Layer 2 of a small transformer language model trained on English Wikipedia (9 layers, counted from 0, width 64).
In attention head 1, each number of a token's query is one row of weights dot the token's vector x. The head spreads its attention over the tokens so far by the softmax of query dot key.

Query weights of the head. A number n stands for (n - 500) times 0.0027.
q0: 482 486 414 496 491 456 534 421 510 385 479 444 487 369 493 552 518 453 498 522 561 526 529 390 448 469 622 490 427 558 548 549 647 535 457 551 425 513 469 505 599 413 519 450 471 550 466 532 453 521 521 441 520 569 511 445 435 475 505 599 510 474 590 597
q1: 521 514 479 523 544 430 587 506 282 475 407 443 549 525 503 552 529 284 486 540 491 452 401 546 469 562 621 571 592 549 389 472 495 512 584 443 554 525 483 470 578 495 498 528 385 468 557 536 534 454 455 476 481 509 495 537 514 383 526 471 419 475 430 545
q2: 481 489 526 524 467 496 490 413 465 479 517 536 472 482 429 519 479 586 535 452 423 517 596 495 474 505 559 422 445 521 587 538 455 576 469 548 459 515 538 547 466 532 559 550 587 581 486 501 579 480 554 498 510 545 477 523 509 624 468 489 456 446 543 490
q3: 499 493 492 473 484 593 516 503 515 550 534 480 508 507 582 485 551 479 527 507 583 401 458 435 575 541 483 533 472 526 525 470 589 485 508 470 526 457 492 349 468 477 522 545 501 508 489 553 485 526 528 453 496 452 511 516 425 372 443 566 560 566 528 537
q4: 511 510 590 445 480 436 441 426 609 479 501 614 518 560 504 469 504 671 446 424 505 436 502 556 503 434 558 474 502 518 417 385 467 496 457 482 537 499 503 525 435 616 491 541 579 622 586 535 567 539 559 483 567 439 517 558 425 481 543 599 449 559 421 540
q5: 507 469 419 464 517 499 558 560 619 518 510 507 550 460 479 505 441 529 498 543 556 473 446 443 456 491 405 586 515 555 527 536 568 495 506 436 501 549 562 546 529 510 526 456 393 432 528 470 504 448 451 443 425 546 492 458 501 502 522 496 573 529 501 430
q6: 468 526 443 387 524 592 552 467 541 583 602 629 469 417 364 547 625 451 300 559 609 451 608 429 527 340 358 579 587 500 420 520 515 383 454 443 684 391 507 386 502 491 572 544 626 575 612 413 386 525 486 417 660 593 379 478 713 613 475 712 322 508 651 507
q7: 576 333 694 622 612 315 734 797 349 585 583 457 667 636 695 513 807 632 321 345 682 447 316 589 672 227 571 558 481 176 480 619 180 745 791 831 741 495 468 389 319 503 491 524 429 780 481 418 572 787 634 678 682 339 502 814 604 529 534 287 679 718 461 460
q8: 428 504 534 341 516 617 435 506 470 422 490 444 469 647 507 776 587 577 361 449 287 604 442 472 475 407 463 438 520 423 701 400 506 377 570 394 432 649 228 550 374 426 407 517 708 551 455 418 340 680 348 531 628 574 293 409 571 320 287 546 398 632 567 669
q9: 415 585 625 609 467 567 572 670 497 392 619 505 301 574 560 573 664 406 343 280 481 465 516 504 561 563 436 500 565 256 402 472 495 414 544 489 331 515 397 376 421 476 715 708 661 623 381 469 303 565 601 617 508 425 331 465 554 625 409 520 565 514 613 510
q10: 378 509 476 420 578 456 458 578 487 419 484 534 445 475 519 596 432 348 580 426 388 417 502 535 383 488 511 712 619 481 406 434 542 583 496 590 527 409 437 485 412 440 607 537 556 546 467 490 565 605 543 400 551 532 609 462 306 604 425 499 632 591 650 364
q11: 537 484 505 361 531 607 534 500 396 275 549 602 493 465 470 499 638 433 515 394 408 505 536 575 688 461 403 484 562 547 568 455 413 620 528 501 497 573 577 385 427 748 629 592 564 500 519 319 573 439 678 592 550 565 555 580 425 342 325 483 488 578 441 688
q12: 576 419 577 500 466 576 418 525 507 505 688 563 427 378 438 477 520 488 564 527 569 499 612 512 430 494 562 633 406 588 573 459 492 504 383 380 411 442 583 522 576 517 474 658 364 386 622 355 545 435 496 556 508 454 483 440 483 551 564 489 514 471 505 620
q13: 406 392 465 552 365 522 698 623 590 721 537 735 567 460 558 543 362 505 537 325 365 506 549 678 427 613 478 407 549 547 368 441 671 547 556 451 412 372 625 479 407 419 516 685 595 382 523 578 604 623 564 486 595 448 643 722 324 583 488 374 552 513 545 510
q14: 308 555 521 612 532 324 602 683 580 524 440 510 327 99 511 579 614 439 559 619 573 377 693 192 357 474 650 438 545 595 569 554 610 449 698 465 409 557 649 531 497 540 543 477 496 296 371 565 587 409 350 688 537 444 674 714 721 454 317 385 503 433 751 590
q15: 570 474 347 496 512 480 303 529 552 490 333 620 649 358 670 538 631 590 347 434 579 619 666 541 622 431 441 456 567 367 580 462 410 397 505 630 386 673 532 396 427 469 716 554 564 615 355 550 471 601 690 439 753 575 646 412 619 454 280 655 480 558 458 404
q16: 448 569 583 495 413 453 517 441 423 439 525 519 479 591 496 484 458 513 563 514 514 517 604 523 544 510 554 418 514 538 473 478 427 495 517 487 485 460 546 535 478 471 442 599 457 576 477 469 595 499 479 462 506 491 502 514 517 534 480 524 456 472 530 493
q17: 454 521 527 485 427 475 462 496 391 487 505 558 450 553 462 523 494 477 483 436 485 516 528 563 542 506 524 452 511 536 452 431 420 494 500 470 498 480 526 567 506 477 475 561 570 562 488 540 566 488 514 525 528 501 485 548 509 478 475 482 427 469 505 533
q18: 514 465 493 430 626 380 468 392 596 546 467 632 611 589 569 465 603 517 542 578 566 613 481 485 398 439 509 547 513 400 416 497 492 544 515 486 414 427 441 453 386 395 514 550 486 661 545 414 477 532 415 522 520 548 505 436 478 433 530 488 485 548 447 483
q19: 551 460 572 571 496 600 573 471 528 497 515 391 509 559 424 513 547 514 480 566 510 429 625 522 424 508 402 428 479 503 622 527 565 578 456 492 563 570 547 478 560 520 611 474 420 541 573 506 493 401 434 566 430 499 407 417 508 572 547 545 456 505 497 456
q20: 608 541 528 479 549 635 549 512 302 516 561 327 534 586 443 533 583 488 484 483 401 525 600 438 465 567 587 568 444 462 618 506 497 420 466 503 474 517 400 538 558 509 517 572 602 569 573 681 314 515 509 491 635 451 590 646 571 415 470 572 432 692 508 502
q21: 514 462 507 489 415 392 464 464 520 431 489 548 517 466 554 493 512 633 545 498 516 419 477 438 505 461 509 509 487 373 594 529 407 535 412 512 400 431 456 541 397 558 498 470 563 502 398 586 688 531 647 571 615 501 554 533 508 474 455 502 617 508 449 455
q22: 529 456 643 295 395 375 869 557 351 551 538 325 410 435 451 585 380 172 667 640 764 467 782 380 267 607 625 529 348 718 349 675 983 686 485 374 676 364 497 482 729 647 327 349 174 545 751 508 526 224 195 645 71 472 525 393 737 363 614 461 255 393 628 566
q23: 462 441 459 487 664 466 485 658 412 481 382 435 570 482 568 490 397 484 456 613 529 419 484 454 615 489 521 428 514 498 480 580 419 487 352 610 494 585 513 463 627 536 578 565 635 534 742 651 423 429 618 557 427 479 639 437 390 484 399 497 395 448 382 501
q24: 652 488 529 273 440 548 584 373 460 472 379 608 489 401 425 462 568 339 558 601 410 453 748 381 337 685 539 540 587 639 535 696 572 593 534 471 506 407 583 464 655 496 362 452 233 433 498 493 447 383 429 444 451 575 509 452 509 420 445 457 506 354 547 291
q25: 543 313 479 513 533 388 439 561 551 604 626 654 409 536 521 513 558 529 563 495 511 529 581 362 546 493 544 532 237 459 569 473 469 501 530 595 460 517 435 323 586 394 420 467 447 381 621 479 547 446 385 524 493 430 556 576 460 475 456 513 416 596 573 505
q26: 392 452 463 654 684 494 377 477 591 453 501 503 555 567 518 567 546 529 501 674 549 541 461 470 456 622 406 521 410 472 551 424 557 433 466 488 698 559 739 531 549 463 391 406 432 507 542 412 741 643 466 505 551 461 644 588 398 572 555 470 494 551 497 389
q27: 585 442 522 509 554 539 550 504 588 559 465 630 286 580 581 581 526 533 667 451 487 523 365 480 537 552 383 461 441 302 447 636 427 615 529 577 456 600 592 566 319 355 550 568 549 544 463 528 596 479 469 599 561 599 516 564 505 547 496 535 552 507 580 244
q28: 399 507 517 516 547 507 619 487 493 455 381 460 527 475 534 541 550 529 540 467 531 544 493 342 537 490 577 510 427 479 464 547 470 541 573 546 480 421 468 413 450 556 401 622 420 452 486 540 653 414 527 628 451 466 410 471 453 483 579 615 639 475 404 570
q29: 369 411 495 599 462 524 481 498 605 502 461 555 553 551 547 512 497 470 365 424 487 362 378 529 634 457 663 474 455 384 390 413 375 394 606 568 456 457 365 489 414 520 598 492 436 366 502 439 504 659 364 431 566 516 439 559 338 444 583 443 462 583 579 375
q30: 499 663 490 542 548 706 424 585 367 424 417 467 458 365 434 612 391 567 403 533 480 391 506 506 498 542 374 541 499 583 423 425 546 589 485 582 464 602 470 427 505 478 415 646 575 378 490 464 480 531 475 398 550 403 493 444 548 573 499 424 449 467 450 414
q31: 359 759 434 690 745 644 523 791 456 493 507 516 485 425 464 546 664 572 342 541 521 362 353 469 584 465 415 566 421 318 424 324 372 665 559 743 563 458 573 499 373 349 376 472 695 563 474 533 645 852 614 472 826 528 473 753 407 582 603 268 538 441 595 567

Each question shows a short text with each token's key, already scaled and adjusted for position as the last token sees it. A number n stands for (n - 500) times 0.02.

Then comes the last token's vector x. A number n stands for (n - 500) times 0.0013.

0 " ": 475 548 540 400 488 329 495 501 504 505 489 519 499 518 493 472 445 430 449 518 454 661 481 508 487 516 483 530 539 483 507 528
1 "19": 507 524 556 455 534 417 481 498 495 461 473 470 504 537 518 445 357 534 472 509 449 637 476 467 482 508 489 499 503 518 478 530
2 "07": 532 519 547 459 510 372 486 497 492 467 482 472 532 549 511 444 438 539 468 516 429 604 468 492 498 514 474 525 502 509 475 508
3 "–": 514 514 586 415 533 321 482 494 484 493 465 501 469 508 498 460 523 616 469 476 457 600 472 486 486 514 455 540 548 462 481 531
4 "19": 500 494 576 456 542 389 476 496 498 461 476 477 501 534 518 446 634 568 490 504 449 631 475 466 470 508 483 510 499 515 470 534
5 "10": 468 499 588 462 499 390 469 501 503 452 484 477 511 551 512 457 583 559 482 506 449 598 469 491 490 537 481 517 505 504 462 519
x: 418 516 542 421 499 604 354 363 462 387 369 402 367 455 526 607 688 576 336 457 208 404 597 431 639 562 522 503 393 465 554 587 485 479 545 593 564 481 360 690 306 674 567 621 642 450 532 587 661 545 705 525 609 505 515 574 702 429 333 430 465 283 459 563
Which token does the last token look at most? 3 "–"

0 " a": 469 536 557 425 518 401 497 498 513 508 496 506 520 498 504 483 456 427 451 490 451 612 484 510 507 516 482 527 513 485 505 518
1 " w": 502 542 569 418 525 384 500 492 498 497 477 507 502 499 500 478 347 481 454 480 458 595 491 475 471 497 486 532 519 476 495 511
2 "ide": 528 541 554 442 490 378 504 491 498 487 498 504 517 515 504 486 398 540 471 506 441 590 482 499 495 521 464 507 523 473 485 494
3 " v": 531 533 611 411 522 371 515 488 504 498 493 519 496 504 503 490 550 592 469 487 443 605 494 475 492 497 478 528 521 488 493 507
4 "ar": 504 502 586 443 527 406 497 490 508 493 494 505 527 478 500 474 670 616 488 505 438 599 488 492 514 503 473 509 552 486 535 492
5 "iet": 468 494 580 449 527 387 507 488 529 496 498 488 519 494 511 474 586 612 490 500 469 585 484 510 472 525 482 512 508 455 456 510
x: 499 629 498 561 358 440 497 271 553 584 403 674 479 520 584 647 422 620 362 516 367 525 448 469 725 442 452 473 671 514 511 403 322 355 537 652 350 455 705 517 359 437 631 386 813 525 490 645 434 389 604 252 550 502 529 554 524 648 559 451 468 481 354 525
Which token does the last token look at most? 3 " v"

0 " Y": 460 549 569 389 535 391 501 510 492 502 471 512 508 487 494 450 361 407 427 506 447 627 470 518 487 544 487 506 494 492 531 479
1 "ork": 498 539 592 398 523 329 484 486 492 483 503 494 512 498 504 470 338 489 447 564 406 596 477 501 453 536 444 553 507 469 470 517
2 " St": 551 547 643 391 527 344 545 504 492 495 486 509 497 485 511 489 399 545 431 498 437 647 482 488 510 504 488 501 545 490 475 497
3 "ate": 522 527 608 463 528 295 515 494 477 470 498 483 484 513 490 456 529 532 447 502 446 539 462 485 490 525 437 527 529 473 440 517
4 " F": 504 523 626 394 547 297 514 495 484 490 513 512 502 492 508 470 674 681 476 458 422 651 484 491 455 484 493 538 573 496 492 498
5 "ield": 464 507 666 424 511 336 462 491 490 494 479 502 499 516 499 466 642 654 476 503 423 614 474 477 452 552 467 531 482 496 481 509
x: 391 630 509 377 357 576 427 371 381 458 557 510 477 473 445 540 607 510 348 353 413 293 651 443 548 351 566 446 392 361 264 397 339 585 467 597 554 300 581 503 428 586 459 735 476 558 344 643 674 417 658 532 551 500 622 544 646 523 470 489 661 421 294 400
Which token does the last token look at most? 4 " F"

0 "ix": 448 565 587 391 474 347 466 497 491 456 479 504 516 531 507 463 322 449 427 524 388 647 464 475 493 507 455 572 508 458 452 503
1 " between": 483 545 641 392 514 215 507 501 474 461 541 499 495 473 490 486 344 499 412 490 340 648 473 472 475 527 438 519 521 476 499 504
2 " the": 550 548 663 375 560 280 498 512 520 487 515 501 538 480 513 491 301 535 423 487 399 706 484 510 527 520 477 553 510 480 474 527
3 " N": 554 554 690 344 505 248 517 493 504 491 501 520 496 476 506 471 589 671 454 522 375 668 473 479 492 514 438 538 581 471 489 499
4 "orth": 514 511 728 419 572 251 488 494 486 487 490 496 502 492 516 478 743 676 455 530 436 674 475 461 476 502 452 546 484 450 406 526
5 "-": 470 483 645 400 556 226 511 489 499 479 478 471 509 516 501 470 619 645 462 406 425 646 473 505 475 524 433 589 559 463 464 551
x: 284 597 689 595 421 501 287 360 569 529 588 574 608 474 642 539 463 701 629 573 373 477 577 446 411 553 552 365 510 410 613 650 627 624 582 853 501 428 458 354 224 619 473 521 559 600 429 530 576 489 514 599 522 637 441 553 388 546 545 538 440 357 521 450
Which two tokens does the last token look at most, in order? 4 "orth", 5 "-"

0 " for": 483 529 547 435 514 392 503 498 495 491 499 494 493 498 503 487 457 454 453 510 439 578 484 480 495 505 472 525 520 475 498 509
1 " acc": 494 554 559 416 530 394 504 494 480 492 527 497 518 501 504 514 451 509 472 528 435 590 496 512 508 504 490 498 515 480 493 509
2 "us": 530 538 542 450 526 396 504 490 515 486 495 493 508 510 499 483 447 517 481 525 457 566 486 512 487 504 474 540 521 478 495 504
3 "ation": 524 522 585 473 532 399 513 489 503 492 503 494 514 509 496 467 548 546 465 499 453 564 486 492 490 517 477 531 501 477 478 516
4 " pro": 500 509 598 457 543 391 516 492 512 511 516 492 512 504 495 498 606 608 483 481 442 578 492 502 525 504 473 515 514 472 476 516
5 "ced": 497 500 622 420 553 370 517 493 508 499 498 510 506 503 501 507 504 596 483 509 462 544 483 494 502 503 462 526 536 483 473 506
x: 316 504 508 623 417 429 269 476 486 623 415 421 601 602 517 356 578 437 562 461 642 577 424 670 516 392 412 478 283 585 472 534 172 417 380 639 525 516 574 401 198 558 584 579 695 433 463 450 623 781 527 437 518 471 579 645 419 501 401 421 508 632 382 559
Which token does the last token look at most, and with what share of its attention? 5 "ced", with about 30%

0 " (": 471 516 532 440 504 336 502 499 501 509 517 495 492 499 498 490 456 478 442 488 434 627 490 520 487 509 483 532 524 504 512 510
1 "M": 505 533 586 410 495 369 510 494 501 493 502 507 513 490 503 476 334 481 444 502 442 604 486 493 478 517 474 526 543 496 491 509
2 "an": 532 539 612 455 529 401 493 494 532 482 488 502 509 482 503 490 418 554 472 526 432 585 488 494 496 526 458 525 541 454 494 513
3 "ag": 524 521 592 417 532 393 476 496 511 476 500 483 507 515 502 498 566 594 484 520 466 585 481 486 493 516 456 556 539 478 468 497
4 "ement": 501 516 612 452 540 377 508 489 513 502 510 491 527 491 496 460 606 549 463 489 435 563 484 485 471 523 469 544 476 486 452 530
5 " de": 470 478 686 369 522 371 510 496 494 498 480 488 493 501 493 495 604 675 506 500 451 588 504 507 507 497 472 503 514 481 501 501
x: 503 568 388 719 683 605 511 508 294 381 434 551 761 554 712 603 472 537 549 585 482 490 506 620 585 495 622 361 628 386 415 528 493 535 454 656 724 464 580 392 556 613 355 401 674 637 495 415 618 481 549 528 542 489 431 702 294 663 570 457 548 720 394 517
Which token does the last token look at most? 0 " ("

0 ":": 475 511 561 448 526 343 505 491 489 479 520 485 503 494 509 489 464 540 436 507 416 595 482 504 481 511 467 550 546 518 504 526
1 " c": 505 556 609 442 489 411 506 493 531 503 495 503 520 512 504 483 319 517 443 485 426 630 497 513 475 469 466 522 512 480 468 491
2 "our": 546 542 562 414 562 412 478 496 524 501 504 470 532 506 506 515 444 521 449 488 450 629 485 481 497 491 484 507 522 478 486 490
3 "s": 526 526 571 450 530 381 507 483 496 475 470 507 513 522 508 466 576 610 477 509 440 578 476 483 503 493 470 562 508 468 483 522
4 "es": 503 515 579 458 558 364 515 478 508 483 495 499 485 517 504 483 608 594 480 490 432 583 478 503 503 517 455 558 532 482 477 525
5 " ch": 467 496 667 399 521 356 518 491 511 489 507 491 503 512 509 477 628 619 493 467 442 608 497 501 485 489 451 538 500 476 475 509
x: 529 503 486 658 651 495 366 523 508 355 457 619 400 509 505 643 485 522 572 444 545 377 501 399 537 519 499 333 490 495 407 417 480 647 564 810 553 533 603 602 664 531 213 554 620 603 752 472 448 498 680 548 582 415 578 905 303 479 566 467 503 536 473 452
Which token does the last token look at most? 0 ":"

0 ":": 465 515 584 428 536 284 507 488 485 472 527 480 505 491 512 485 451 555 412 509 385 630 476 505 474 515 455 569 563 525 506 536
1 " ": 496 549 594 394 487 273 490 496 525 496 491 513 495 523 494 467 361 519 440 524 425 693 479 509 460 506 460 555 562 471 482 545
2 "18": 542 515 603 441 541 389 472 488 502 448 477 470 518 567 520 437 412 571 472 516 415 660 476 476 473 524 469 522 493 528 462 534
3 "9": 544 523 589 490 482 375 480 504 519 435 479 483 520 560 516 429 619 579 471 509 419 633 465 504 515 540 487 524 532 500 460 527
4 "4": 496 498 581 492 484 367 486 494 508 440 456 475 522 569 520 437 704 587 486 483 416 633 468 483 523 508 483 534 539 494 443 537
5 "–": 488 470 635 394 523 264 473 488 491 487 457 494 460 521 496 450 555 625 480 444 452 618 470 477 458 507 434 555 565 453 469 537
x: 279 739 635 471 541 490 388 544 418 468 449 453 559 371 509 584 557 483 412 511 477 489 670 538 574 477 642 526 567 385 595 546 601 548 480 747 697 429 531 381 156 727 505 655 647 620 467 516 484 444 520 476 445 458 550 516 268 582 478 568 584 371 377 393
Which token does the last token look at most, and with what share of its attention? 0 ":", with about 40%

0 "olog": 457 586 660 365 555 275 489 479 542 489 481 470 592 505 496 452 312 477 385 613 387 697 466 497 428 544 427 596 506 449 454 497
1 "y": 505 564 671 409 575 323 461 460 489 466 473 483 510 516 512 484 256 598 441 524 385 641 453 510 466 503 390 606 516 419 451 505
2 ",": 526 528 598 376 576 152 553 481 491 496 514 492 528 476 498 466 320 598 415 481 360 679 447 515 492 534 439 576 580 485 469 524
3 " c": 572 578 778 375 510 267 516 486 547 512 492 509 529 513 507 455 676 772 424 441 364 754 485 527 464 442 441 545 510 460 441 482
4 "re": 475 534 704 399 501 278 490 478 542 539 489 503 556 524 481 448 891 810 453 490 354 693 476 544 457 517 392 550 494 478 506 458
5 "ative": 448 501 714 407 535 160 475 495 482 440 529 476 504 525 499 419 761 735 443 512 381 631 462 508 455 515 441 581 481 462 456 547
x: 311 405 575 428 481 328 359 126 332 528 492 704 374 477 466 674 503 454 390 487 346 396 619 516 341 474 470 537 365 336 470 508 573 542 498 610 506 432 621 487 701 581 516 354 711 489 338 651 657 692 550 568 485 513 492 710 549 590 628 518 531 487 385 480
Which token does the last token look at most, and with what share of its attention? 5 "ative", with about 50%

0 " New": 477 542 541 462 513 417 494 511 501 525 488 493 497 499 499 533 474 446 465 493 487 601 503 500 467 533 494 478 477 479 465 501
1 " Y": 506 541 557 423 513 436 499 507 503 506 485 504 501 494 495 467 352 483 461 500 462 580 483 518 487 527 493 507 483 492 526 480
2 "ork": 521 523 574 430 518 386 490 491 496 489 501 496 508 498 502 480 439 525 470 534 439 560 485 501 470 524 463 535 503 479 480 511
3 " St": 532 524 613 429 519 397 530 503 497 498 491 507 499 489 506 493 581 566 462 491 458 596 489 493 508 503 493 501 526 493 485 496
4 "ate": 504 513 583 477 520 365 510 496 485 480 498 488 490 509 494 471 559 540 471 499 465 524 475 490 494 516 459 517 519 482 461 511
5 " F": 478 497 586 432 534 363 510 497 490 494 509 508 501 495 505 480 571 626 491 465 450 598 490 494 471 489 496 525 547 497 496 498
x: 303 431 563 642 429 388 445 595 302 582 566 321 435 470 645 532 488 479 485 505 448 359 391 494 676 431 566 547 530 302 614 545 265 516 605 766 677 442 623 524 619 469 419 539 562 854 542 452 419 600 689 603 589 391 435 502 512 487 380 492 462 550 573 407
Which token does the last token look at most? 5 " F"

0 "er": 474 522 569 401 519 336 499 476 492 483 488 487 503 488 513 456 427 511 453 516 438 592 471 504 474 515 420 580 555 477 439 517
1 ":": 492 506 621 441 542 290 505 491 487 472 519 480 496 494 510 482 359 574 424 507 392 624 476 510 475 514 456 566 564 526 500 533
2 " ": 526 541 613 401 492 276 489 495 524 496 491 513 494 521 495 468 416 576 452 516 429 680 479 511 460 506 462 553 560 469 481 542
3 "19": 534 490 620 452 541 375 478 493 514 453 484 454 509 542 527 448 598 570 477 518 419 663 478 466 462 501 475 510 511 523 455 541
4 "6": 501 496 592 480 490 349 474 496 500 446 454 474 526 563 521 438 680 575 489 509 433 626 469 491 515 520 485 539 511 516 450 534
5 "5": 461 487 583 467 493 360 479 497 498 444 450 483 518 562 517 435 618 578 496 504 432 625 467 482 509 516 483 528 517 508 450 532
x: 529 571 426 535 632 549 394 273 461 387 384 388 379 375 548 673 589 464 288 494 276 323 581 528 597 486 650 536 442 515 533 447 540 568 514 517 560 531 345 635 327 722 471 533 653 568 539 691 714 627 602 576 550 510 487 474 722 383 370 479 501 303 535 600
Which two tokens does the last token look at most, in order? 2 " ", 1 ":"

0 "x": 472 555 569 407 539 388 498 480 502 497 481 513 530 495 488 482 383 481 447 521 425 608 489 486 474 492 453 561 501 438 461 532
1 " or": 495 557 608 425 519 345 510 482 503 508 510 499 530 497 490 495 335 515 428 508 406 608 492 493 483 515 434 539 524 463 496 520
2 " C": 544 568 617 418 498 370 510 494 519 515 495 505 515 501 505 474 412 609 448 457 426 657 496 524 493 476 476 542 502 464 471 490
3 "S": 547 551 637 418 535 373 510 492 508 481 476 519 520 512 503 482 642 632 448 465 414 634 491 492 485 519 479 523 482 453 521 523
4 "R": 491 507 639 349 502 312 511 495 491 491 501 494 513 527 500 467 724 662 470 424 441 624 485 492 530 516 480 536 488 491 510 506
5 ")\n": 492 492 657 474 569 329 492 489 474 516 499 507 560 461 517 458 534 527 477 492 389 610 483 496 491 483 511 578 524 446 530 515
x: 557 619 387 640 461 513 352 473 482 572 686 683 394 362 534 424 669 399 392 617 665 524 454 441 611 346 479 544 504 348 453 500 614 704 593 572 402 436 450 457 613 515 590 556 623 535 414 430 308 685 634 626 462 382 180 556 631 509 464 569 496 305 649 553
Which token does the last token look at most, and with what share of its attention? 1 " or", with about 40%

0 " found": 470 544 552 381 510 287 518 498 481 490 497 508 509 505 505 486 391 366 416 551 417 631 476 486 462 496 471 511 547 489 470 495
1 "ing": 500 544 591 419 530 347 494 487 508 479 495 518 480 515 504 471 350 462 443 508 432 604 465 480 479 518 438 554 559 471 466 518
2 " m": 543 553 645 382 503 327 507 488 516 498 500 520 519 494 500 472 387 558 440 488 430 654 484 490 474 502 457 544 551 498 475 525
3 "ember": 527 518 574 359 584 306 520 502 476 503 499 456 548 475 533 458 536 630 485 570 433 637 485 484 456 493 471 485 498 505 474 527
4 " of": 500 508 639 438 521 270 490 493 483 485 485 507 495 479 500 475 642 591 464 479 388 581 461 491 498 499 452 547 540 457 483 521
5 " the": 464 505 674 405 555 276 499 512 509 487 506 502 528 489 509 488 677 608 470 465 428 661 483 513 519 516 482 540 514 492 480 520
x: 557 512 530 596 501 394 250 420 604 534 566 560 598 455 636 535 473 643 533 644 278 531 434 427 407 359 242 611 503 305 609 466 408 449 483 612 582 218 478 610 640 422 368 535 581 543 518 514 652 616 620 523 524 540 416 769 652 502 591 500 335 302 456 479
Which token does the last token look at most? 5 " the"

0 " g": 466 555 555 383 550 402 519 489 497 492 497 510 533 505 512 471 420 406 446 502 464 618 492 479 479 505 475 526 506 495 491 504
1 "ive": 493 538 565 444 476 347 484 505 484 479 505 509 463 512 496 482 296 464 450 533 442 603 486 487 491 495 473 502 529 463 482 503
2 " th": 539 569 565 432 503 360 498 494 487 486 501 477 486 534 502 482 397 555 479 494 437 590 479 495 492 494 476 540 492 484 513 509
3 "us": 534 544 539 440 527 354 503 487 515 481 495 484 513 516 505 476 586 581 486 529 444 587 477 527 491 512 472 561 532 482 496 503
4 " an": 511 520 603 429 527 346 516 500 532 513 480 504 536 499 502 480 665 634 468 483 447 625 482 491 522 511 478 520 513 490 493 516
5 " ": 491 498 583 435 508 297 497 496 506 507 491 509 492 510 497 465 558 645 486 474 464 636 478 505 480 507 482 544 533 466 498 536
x: 296 557 629 527 590 466 363 710 529 473 587 419 591 388 710 616 510 650 538 418 697 467 638 408 563 477 561 565 632 447 509 532 393 576 479 684 540 547 379 529 243 755 375 560 532 448 471 535 501 661 671 479 614 444 441 519 495 663 540 496 401 312 379 331
Which two tokens does the last token look at most, in order? 5 " ", 4 " an"

0 " ": 466 566 555 362 484 265 493 501 505 507 485 526 498 524 491 462 424 403 430 525 436 722 474 511 483 523 477 542 553 476 509 539
1 "et": 503 567 631 402 512 384 495 492 519 487 493 517 532 512 500 477 192 549 403 485 422 703 482 501 509 534 450 525 471 472 466 510
2 " T": 561 561 720 366 522 331 546 501 520 490 495 513 502 479 508 467 367 588 405 504 424 692 478 482 520 517 501 497 514 493 467 509
3 "é": 548 522 605 382 556 265 524 474 501 470 512 467 528 502 504 488 622 635 481 502 411 636 478 515 491 517 418 568 561 458 485 527
4 "l": 499 510 627 408 530 376 474 480 525 501 458 523 533 469 504 476 737 727 490 464 372 650 481 466 493 502 433 585 522 448 447 500
5 "é": 455 478 613 387 564 277 517 471 506 469 516 467 529 495 508 477 617 623 501 474 410 620 478 513 482 513 415 578 552 446 477 528
x: 542 590 525 419 420 535 318 415 419 596 400 680 535 680 714 632 507 549 583 604 371 493 532 359 623 627 465 183 418 326 560 361 349 443 499 550 461 471 588 532 414 581 376 347 619 845 526 401 441 382 355 549 525 471 491 552 430 581 436 619 493 394 629 529
Which token does the last token look at most? 4 "l"

0 "–": 482 555 511 324 555 205 492 503 462 507 454 503 456 499 485 434 450 451 423 486 429 650 457 482 470 525 443 526 543 475 477 537
1 "19": 509 532 569 429 561 368 470 496 492 442 456 461 502 548 526 408 310 547 462 509 430 700 459 449 448 506 482 504 496 530 458 547
2 "3": 546 511 510 496 488 351 467 487 478 421 461 465 516 589 532 426 412 561 486 499 425 651 463 476 490 510 490 514 536 534 422 551
3 "9": 548 526 563 479 486 321 477 508 506 424 472 485 525 561 516 402 618 567 462 504 415 644 450 500 506 548 484 527 524 505 448 533
4 "\n": 508 487 680 449 589 221 478 491 439 499 471 530 553 448 516 461 550 564 452 532 346 642 464 470 460 467 471 579 534 431 519 537
5 "-": 460 472 680 402 547 229 499 496 501 471 468 483 508 526 496 463 633 650 463 414 415 669 471 502 480 529 424 583 580 471 466 545
x: 308 613 711 582 557 510 337 379 600 510 543 539 657 432 637 522 485 636 608 582 350 435 596 464 489 494 664 346 511 383 637 705 566 521 533 828 494 395 430 364 278 663 495 605 552 674 434 494 493 435 525 580 516 610 451 527 377 534 570 618 454 384 535 446
Which two tokens does the last token look at most, in order? 5 "-", 4 "\n"

0 "ement": 474 526 516 424 529 335 508 490 506 496 509 493 523 493 494 454 397 406 425 506 418 596 478 487 470 514 467 560 483 469 458 534
1 " or": 496 556 604 427 517 339 510 483 499 507 506 499 532 498 490 492 334 516 425 505 407 607 490 491 485 514 434 540 526 464 495 521
2 " G": 533 569 589 361 558 348 522 491 496 491 500 502 514 493 522 461 412 547 463 473 464 631 481 487 473 511 476 553 504 486 467 505
3 "S": 547 549 644 415 530 368 509 492 502 480 475 523 520 512 504 481 646 628 445 471 412 632 489 489 488 513 479 522 490 453 519 523
4 "P": 498 509 656 366 525 321 522 489 482 483 541 503 534 509 498 476 744 622 467 486 448 652 494 503 467 489 480 519 542 497 506 497
5 ")\n": 493 493 660 466 569 325 494 489 471 519 499 510 559 458 519 461 533 524 477 499 389 613 485 495 497 481 517 573 521 444 535 517
x: 559 620 368 657 464 495 378 478 482 565 680 657 387 363 532 407 673 403 409 607 678 524 452 433 596 331 460 535 522 358 458 481 596 704 600 560 397 408 457 460 600 505 608 557 623 497 423 426 333 690 614 623 445 369 176 552 636 526 438 582 522 290 645 541
Which token does the last token look at most? 1 " or"

0 "ations": 472 535 523 423 535 318 515 489 485 483 510 502 507 526 497 461 429 408 439 547 442 595 476 513 467 536 470 552 516 463 484 528
1 " or": 496 556 603 430 516 345 510 484 499 508 506 501 531 500 488 493 340 517 428 506 412 604 490 492 488 518 433 537 525 465 496 521
2 " S": 545 569 641 395 532 380 511 492 504 486 488 527 507 503 504 486 379 580 451 504 425 656 493 502 491 510 479 530 511 472 507 515
3 "S": 545 549 640 418 535 367 510 490 501 482 478 525 516 509 502 484 626 629 450 473 417 627 487 494 484 523 473 527 493 455 518 522
4 "C": 496 517 661 417 502 361 505 490 506 499 510 497 520 528 506 487 713 657 454 413 427 640 489 533 481 503 477 533 507 481 480 491
5 ")\n": 493 493 662 472 566 327 493 488 472 517 501 511 550 461 516 465 537 534 480 498 394 610 483 502 491 488 510 577 530 447 534 515
x: 533 612 405 643 468 465 330 507 488 564 678 679 403 355 541 412 686 406 387 588 687 526 449 412 588 372 456 540 547 341 421 505 590 705 578 540 409 420 472 449 615 509 592 551 620 523 407 426 343 700 626 635 448 390 182 547 635 522 456 563 495 301 639 548
Which token does the last token look at most? 1 " or"